Layer 10 of a small transformer language model trained on English Wikipedia (13 layers, counted from 0, width 96). Numbers have three digits each and are written without spaces.
A neuron's activation on a vector x is GELU(weights . x + bias), where the dot is the dot product.
The model reads these tokens: "enn" "ia" "e " "gr" "ou" "p" "\n  " "  " "- " "M" "on" "t" "an" "e " "w" "ood " "m" "ou" "se" ", " "H" "y" "l" "om" "y" "sc" "us "

The vector x that enters this layer's MLP at each token. A number n stands for (n - 500) times 0.0076.
0 "enn": 579481343398487678582338324461354456762635392284513608588522281463454529465566368428242601332597576594394463438753551581499406553223354706550449092696646645458543222458577684824281703429381514596578556353746412180537532593461237617479394475434463621408446462362482549591540761439403600567
1 "ia": 593566323426669603569577550337550476751754438394652596478438495655639496304608516583428473260500485573320506509655423661272497541253445650351525290773531764367460613373735813485311490485452539220419535409595277188553502557714295657486267313420490579524519455340689422512462679380268629525
2 "e ": 454418450591464384469507404478470463568498558466370469519470452552506446473592485544554530408625091541532539388860422574247438491454592482387387442522540508514435487525503508593429553444468539485544473537553481489432408571456495540520455391496498557558477561515569483601545526738384610514
3 "gr": 388395629208600393335540256496485665537543554592388284585282345546482450546647221678368521310829562477355202718614437384530466377443458898337423309471619560710481502553409572673551685796497539417629386506725278507523363604374256614385524646376467591350386492288345763463715479495485662557
4 "ou": 433371449456485311362388394442498470479762184468713560502576473358718641810639300513482564291696464473529785569321464442555460424466600923432427651410310434352269257517576535625365586456474551388539430727625379547297352430616602663224524538249514494533377557557804471732479575235681448771
5 "p": 447540436264790625516563485388682280673726420330663610406558568318674426421816245475514571186660416373638741388548390378551410475219396680353556299571407605360579315418656462427481567497414461498616619570689353375228246838763390688611348509561324604333340436586695588531605423383349664532
6 "\n  ": 398329420598521304400591387449501508589373469376534517464524558461452398387632444437516524482684237474544476519800536390403618543488526556436271443590529450357501439262553794521428621333417392452686494582462424407360469452428623722376521598632398716421426516460515353574525461731414861618
7 "  ": 448486424585618316537731146553547525668436418357692527392646526411515387367658420630303586683609392434530604660801472420628614436353384418407263410614605505397274413433675668475435560416461241531592394461488461382328427258471637696349614459335443705389423443437492466573596391586386835493
8 "- ": 505533509512541303438476442344607515660465448487476444542376502446574483478532581579397546347648243525640438510874488419230516412411538505315369408598661412432404526480702560575424533466396428404627388460544493406600391496442641619439509464402428641551638422424420481535567458641443769483
9 "M": 425580685270602306530450273560568404715502397537515533556282289290511341590526510542498542316596456385394585590738415527505365336536690512607434370341448884454430255400766596542542734657469445376584529475706501384264657555552315798287562453215632562544590416246254349452631572568347700563
10 "on": 402473442097580522653263135530405346627585372675404695643562201380345631549460478515191574436500556463490589606501320664358339352516601528339539403531426657405249380425645913762480528610472560439665404594823715278600405429645471243412581457614594634811543486395686566476624374420395452718
11 "t": 433439704286564304556521259680455579540445534297539645676573268500317595518636350339242525279498586233317627521560488201477392225570375875512358329549549476273534615414783796702305456492374544476480498498695791361531225871528565451546520593599466527584749416211506511529473428629547549488
12 "an": 559679524523639415620411519601403235530495276344664719585582248330342541528679364333238777407650505506238710525269499395331306725512535506187545340537547585446454432613657637657205608671444325307654384512685438301505645728446475652599542565352706597547522555409382471690478551451550374668
13 "e ": 646595417511511377636635352542523397638435500386602587439698352349496553520599592482471413341502258633342628425842521636361514348485500675541548271643483734554400510358651540532281393642345424285667386434341493399470371433561542605343444412356443605510421398540596504460494386689594475546
14 "w": 534581427162540332532578035536469455582672452547645402652417419498370483345283468430286499393696602507570398434753733237479671386510651595404577286269563533380466252481538494616336550682458555436505600692644424548539517383375282624380482487336539709424550517200441443488739469621559704795
15 "ood ": 553568334517532429613687357440637499554536501437434519350554442451582615500570548474514561424640242521465631615879547497275440356518530599525464357593498613623404487366578468563420528607300407347526417525469387468459396489523494579399577375311449543653291344348464473625533374691517418561
16 "m": 417482594178714298510460368371459541799528562628464448413417243218405365509384501472442750464676499514535356613584550692433459291549723684423602260325599715523371072395531458625536617793567612293562460555742433453296449608663356741529578470233544620577409435164335462479587503602390832565
17 "ou": 332428446381315293359520285444409487434453230525555587669640349410642497931578542453317659535424514522438740734408561641231473434496635766486332532396255617610251510562529528793298306692446602434586574910606483447560291473767494527272506525298648501577385494249770468567653508446517401614
18 "se": 550616318464503375395430545483710516792504520392546631695500644454519461285737439362447363211489496400573671671452594348401347486345467797225304144675470545429569398525541555311333629754381545480584833385594468493120226741698421619745445536558404805465342268362550437689706402522476496548
19 ", ": 523543503531561372427415378484588527426519333437459380495618407326557547507587412455435637428623099582486419667829589396366561578421517576559529438505454489593475451364646640406427547551550508304576439486489456334612529463545490629428422577460331594591538379297488454597454472630492651599
20 "H": 556515454256700410429557441435707513666510376440551498563314271516511289454458473541558526327625556606265387585667361501535317226417625481492298417447468626461494349398556643280676552661325337261801516741719333389464518484372363953377397328327490715523687495426576486582768516747447440519
21 "y": 409602675175833346509500336745592525519638368617684415451482400253498536539621239652355690407291458482593513424517273668466431377467630562371335312356320467550263389582620780559644711601615471195563250632625451819505383196671597682296480510552563415775669353353445482504527497556430423530
22 "l": 622453559122513561462600279606772592544440432638518487682509260181604537497310412514470587363505535349459592559298292745189471470457393534449394221383491446634411661418654560772613411547386369311545392684722498728392152300509582623473554435595519776679590404498607592546641776526449488590
23 "om": 365742587275536388565502466783658331678448530535399527254411294245630536447658317583480725475605500324409479391430294478338223557550549611267429295378527393162501418509774737667475659550603447447692237617722529462416319638618198785487538516365321440547713580484422587689597406449660425771
24 "y": 478752435254597282507388481630556444571592368603476421564545335554717627411673367609358640272325563314365425451436288699176321513549345600474548327593491672678258447675557974704286456704647413254560624621713407587555469532647319612418368472449400777476642520236601374430736544386532508407
25 "sc": 429640593404413466312334238548671409406548504402575472644389173403571673505525581556469849532551572387321352440418557382384320510266440737355514117522456693651333721398157707540344563661490535292564459513831744454576416501646343675302376582333189706550785470240592593694686632583498589588
26 "us ": 552614354656510450612513226470564435529417504483589438339760342361452611624630401476461508477548282686273535347803540624334580324384503655537476328701514582508471501449538568469325461572440369255659460437414452504489481518571453736232458262356447739526563291525527604525544475617586492512

Each question shows the input weights of one neuron of the MLP. A number n stands for (n - 500) times 0.0035.

n317 (bias -0.121): 551586519561417578485255549611664441446402415456534489477423443442624474479485442385593526535324351601382585350568456476412546358437481446406500627361407397492510438423518317428540376468582497515536446642368681518392340543497519610398535445545400346462503420429393625525457489433633554436
It fires most on token 23 "om"

n165 (bias -0.171): 461494537440514480516520453588573486465669474485477573511514541709515229400439480414609497520266203404556347379353500517540541480551390598635362450438422389676401654478426527524454468526636520492419497426538469478262489437535262452464500551560648509462471466549290444414450622386568413625
On which token does it fire most, and how strongly? 24 "y", at about 2.7

n329 (bias -0.222): 486564389426413488519506497448658566434442569494517349625625468441573514561519548450649481665582615492605500538589459376561536540427369564912357544461430375480541251478449635377526381429522478604622695391428460453517655476591469444643466598408511429480520483489491626503451402440538677458
Its three highest activations, in order, are on tokens 19 ", ", 7 "  ", 6 "\n  "

n288 (bias -0.187): 424576717587426591467479596592441523618573581540616671463437534591259583663552437599269474646557614374605576472554643649629491750622525477473445671464541530627448468627580460519566396410480341673606433531494494561482681700506446539595651353563497453491542479653618482562500610491599433538
On which token does it fire most, and how strongly? 12 "an", at about 3.8

n39 (bias -0.218): 377363468516355556488639665446364441412569540368600527538555538638645365497342408421560480492518570561515582508403624570489464546599321459440590527474438447386568513482557503603495546622544567505574505522535479515304544583397442482566553657653424470589495598661261490503557658553530374366
It fires most on token 12 "an"

n60 (bias -0.160): 563525440488414434515479529549552540544531431347548589603486357432465414352458574543544404472372402498473565490649474530642347493589546502561478523621432427491462502456475514393542413558381597498412534467329541644582617537590597635540563512417386474505691498620486452464378521515488502556
On which token does it fire most, and how strongly? 13 "e ", at about 4.3

n205 (bias -0.260): 527585345314390494383679626529653470474361410585458325348343529476600602268519626503543470514500481581525451433672471597630530369525477593655338543431516534458505514519600451343554537382467489624408555512455578621422517401483517358638562482388497506434571475405540624433617611353624631473
It fires most on token 7 "  "

n260 (bias -0.226): 465533570397511418544619646404320428646519425278456523542528463681503615451374470480582441486450580527573686380519471554626326613517494587470509590481348619531590522438571299348542362583511478572566503606416439697582613315523508541487648549579472454494517458558693478474523404561625404632
On which token does it fire most, and how strongly? 4 "ou", at about 2.5

n56 (bias -0.209): 566485454444346603546583632682549461453467633407295393450700440359582649611432300669690461544506475494479512535315689463460518537537638461464487541704425518713639590506473487481382525377384524438626518611517570527686418482683672494574556372348591362469391426408587591675450419390497600371
It fires most on token 17 "ou"

n175 (bias -0.259): 503463365271635618576572683500585669557594679611475561473572580551510515609461609445714639494453673692527491581437370576341425462466474598596527513655500269629422610394590429338667510400436546518520632591541547476621364563410732491467551464649488435423475475675635540532487678664516296576
It fires most on token 22 "l"

n190 (bias -0.152): 368616487570364589481449430578474579435435595388457542378487612467497581527567528447571554544620680549435512458537537503519505411604444558447333403480545285443517472436318519454521450343351422544537472383481637495487447620381456454611572447373442583649477461538397372598508435511540244403
It fires most on token 11 "t"

n47 (bias -0.247): 470536582469492534448632486477481356540585679488511411559551552614486389615454441582535467285421539606448552317588588345552543641598571652622566477489685297616581633475553608446389560537637514538415594418503466560623422605570545492590711459635550397223494452576551456538644448547633517420
On which token does it fire most, and how strongly? 11 "t", at about 3.7

n328 (bias -0.444): 492614313633389491503537574624590563568525319444354417393492546543422645475399500667626465597497513522311470340368562580552389517349547406472663563539511444455524550535528541598639477531593428522469638430404609560567522565515565299421622421409419544431625500655579470512298603482659721585
It fires most on token 26 "us "

n326 (bias -0.173): 564647529482544527381296490511638396489469458486482543378602473520457402380581474282582485473471642578559431367348369532622432455544579610500654535440464432360626541371464345539503406495510497454440508600589625576432458490235440513358460503582539459570410555500508477389519505525247505480
It fires most on token 5 "p"

n163 (bias -0.334): 522585497458385633547375497463482481497403475451445435476408438570378442476400725463540470443542391385551505520547523689629583475497555576503437662495378680576492538446604477438492619458543434615563557575539561511345781497520586448816612581553610465406514606364268533535446426351523574467
It fires most on token 9 "M"

n180 (bias -0.138): 642585579465346660638638500552548445637479465683495403552462425338293575555531530413412466566508469510421466553243494475465500517495446341385384583438550495571399487615540396440172517424484516409502495323449565622618562549531514315557560477461425379577464424549541431528481610543558439518
On which token does it fire most, and how strongly? 12 "an", at about 6

n268 (bias -0.166): 523613429610367500555541376720506528440466515500500521553500536628581407497503535494480497578295643573356383555599718365366517500529260529602440551520431509604492468674413326540298542246394347605594535296531456588567643618363500362457402620458532614623518648468521578564605476447364464517
It fires most on token 0 "enn"

n41 (bias -0.298): 526371641593447719561527544567587561509416584435565722537401363451652300465546652667503428470405366531433535448360640330603546430527606488429510281674351402545460556520350299339723430491332521607590640401475515586444527634558632553560575478577580494506576500518371521568549603450417485378
It fires most on token 18 "se"

n33 (bias -0.199): 518308436591571310469671656657494736405538588556623405546440485592528592588576494475368520500635674714512439606598374524513396598656522468497497546548456257573462604590503550392597521521553559552415503491480725283422515342522560329468454380698345425442427533491573476400497629424388586427
On which token does it fire most, and how strongly? 7 "  ", at about 0.12

n106 (bias -0.271): 595756548592369470541417711467592640509491431626512609500497524532470389431667485472520383458589599534529627420520432515570623621618525430538535494386630497578659611766418479663383476631543375517584506540570367540594479446442678609657554624443709574506470545444599585595651654310555488569
On which token does it fire most, and how strongly? 12 "an", at about 6.9

n217 (bias -0.165): 500490555524595374420425591493455729535400275607507384605552374478605629359530397368510367601586167484627316507523686507251477500531489359700607528592530335600569537427408386435639276590617308609569497422438415444681636434557479531669646543484449450739371355479749399592356626431687451413
Its three highest activations, in order, are on tokens 19 ", ", 15 "ood ", 8 "- "

n58 (bias -0.211): 340449545488370356533524537686464438500571412498606486612467548469517372640479517490536441531429661541429523488458525570482518536369643521537540490379544462574448447493481375537364490528415505516476442595493462523498535455585599622530622547577273345587610723434410461529454409500510510505
Its three highest activations, in order, are on tokens 17 "ou", 4 "ou", 21 "y"

n354 (bias -0.223): 737527551667500589483608506611429349503503427560446328445319534598691455623661355534500436472473573460538459503345654644585581457512456574687590482494506614485674524529515594646187494557600411337407612503551518729437554454441609482410634585618512412368555569482515417553500503649689442606
It fires most on token 24 "y"

n17 (bias -0.073): 484454477494443384583494562428502430421498564508480460521397471429447489491475433461507522475574379511438545475569488637381504528498387460448506521517537474492435531610487481415489612579426526538306531589484563453444569463483438591513508523480483449445479476493485410396464529400463357363
On which two tokens does it fire most, strongest first? 2 "e ", 24 "y"

n61 (bias -0.271): 589564703571564551554484602545414601558612360650409452557545393591409503398467579476580467410443618385492579473441593455531543559380374574451511564490477586342676503621518359434545527503594497601543469481527430586625518445500445466578643552567718484519691521414613551449529508445597516763
It fires most on token 14 "w"

n123 (bias -0.105): 564371254449518476506557582476494684666436434559432384580614485705360364480433500444685503421753524240538488488523416567622396363470674319603526646524553461557385518558468423443527600455590509460500500373455512580503453454411392616575461347622642366482458422587383521438479637600426290387
On which token does it fire most, and how strongly? 20 "H", at about 4.3

n96 (bias -0.176): 450488465450483555534512481550576467420376443495416442385498417524583415452412557260474440495429560498334572353583513525495308623409577353534558535519529279498474546545293444614493560473390408545507502403526414614414544592548512407379440407434368523435562559394483420411457425461528510620
Its three highest activations, in order, are on tokens 23 "om", 25 "sc", 26 "us "

n31 (bias -0.224): 696435509363491612446339506438535466447562608533546470539535423402376469489438595482453564497520520433401455518287687509341327529632400392563689627514537471547378483453403560500380497335444580408445650461432486519483345541649709443612409443817543494497491445471584455425264532482574668573
It fires most on token 22 "l"

n157 (bias -0.227): 440509390479529440497559598536480408461416527546473530503696597565654646333374660602639652666654603548538563552520364437375666603512667488424548545477535373625483654494474525444533551580725707726284401583659588466438579576457360512437479494636703463536512461476509430620485403537454494471
On which token does it fire most, and how strongly? 2 "e ", at about 0.35

n266 (bias -0.172): 500359269573608412369583441529402520378444416416360492498526822497324503528523550381453530649365518387503520427506410444508575553503549497639659521624610435324668492535477478591476463560482464503436446478515484545399572587476542591442505489560500437481532414437468603648556548632409585388
Its three highest activations, in order, are on tokens 6 "\n  ", 7 "  ", 11 "t"

n46 (bias -0.204): 636598623436573456564503580490512564513617508428462453712387591506469457495485600527434574539485647505428570331643452453486345692607465390591582508637648518431547477651467476605485391556493457727521545405500561436594525617474410439643456500493447559429591667531500364532432406433511555550
On which two tokens does it fire most, strongest first? 0 "enn", 12 "an"

n298 (bias -0.152): 585566634454548423424479618760571456515615698427322277523582460649485278544427579497523600525458623477391497359469421454415368710440532337611455506548479446488343491321692327478549478594497417491459687478486407532545404598419512428474488611471626386435469564485372616365308556583447346675
It fires most on token 23 "om"

n159 (bias -0.093): 546372500540562433397475510615427403553402535461578382390664592503518475605434533617579456508452561582569512461542552638419459564465309382250438505555350350634498423633493430410510400566546475466516562490578545389428490450472676418490472576591455482325441510631424619495364546540562515507
It fires most on token 7 "  "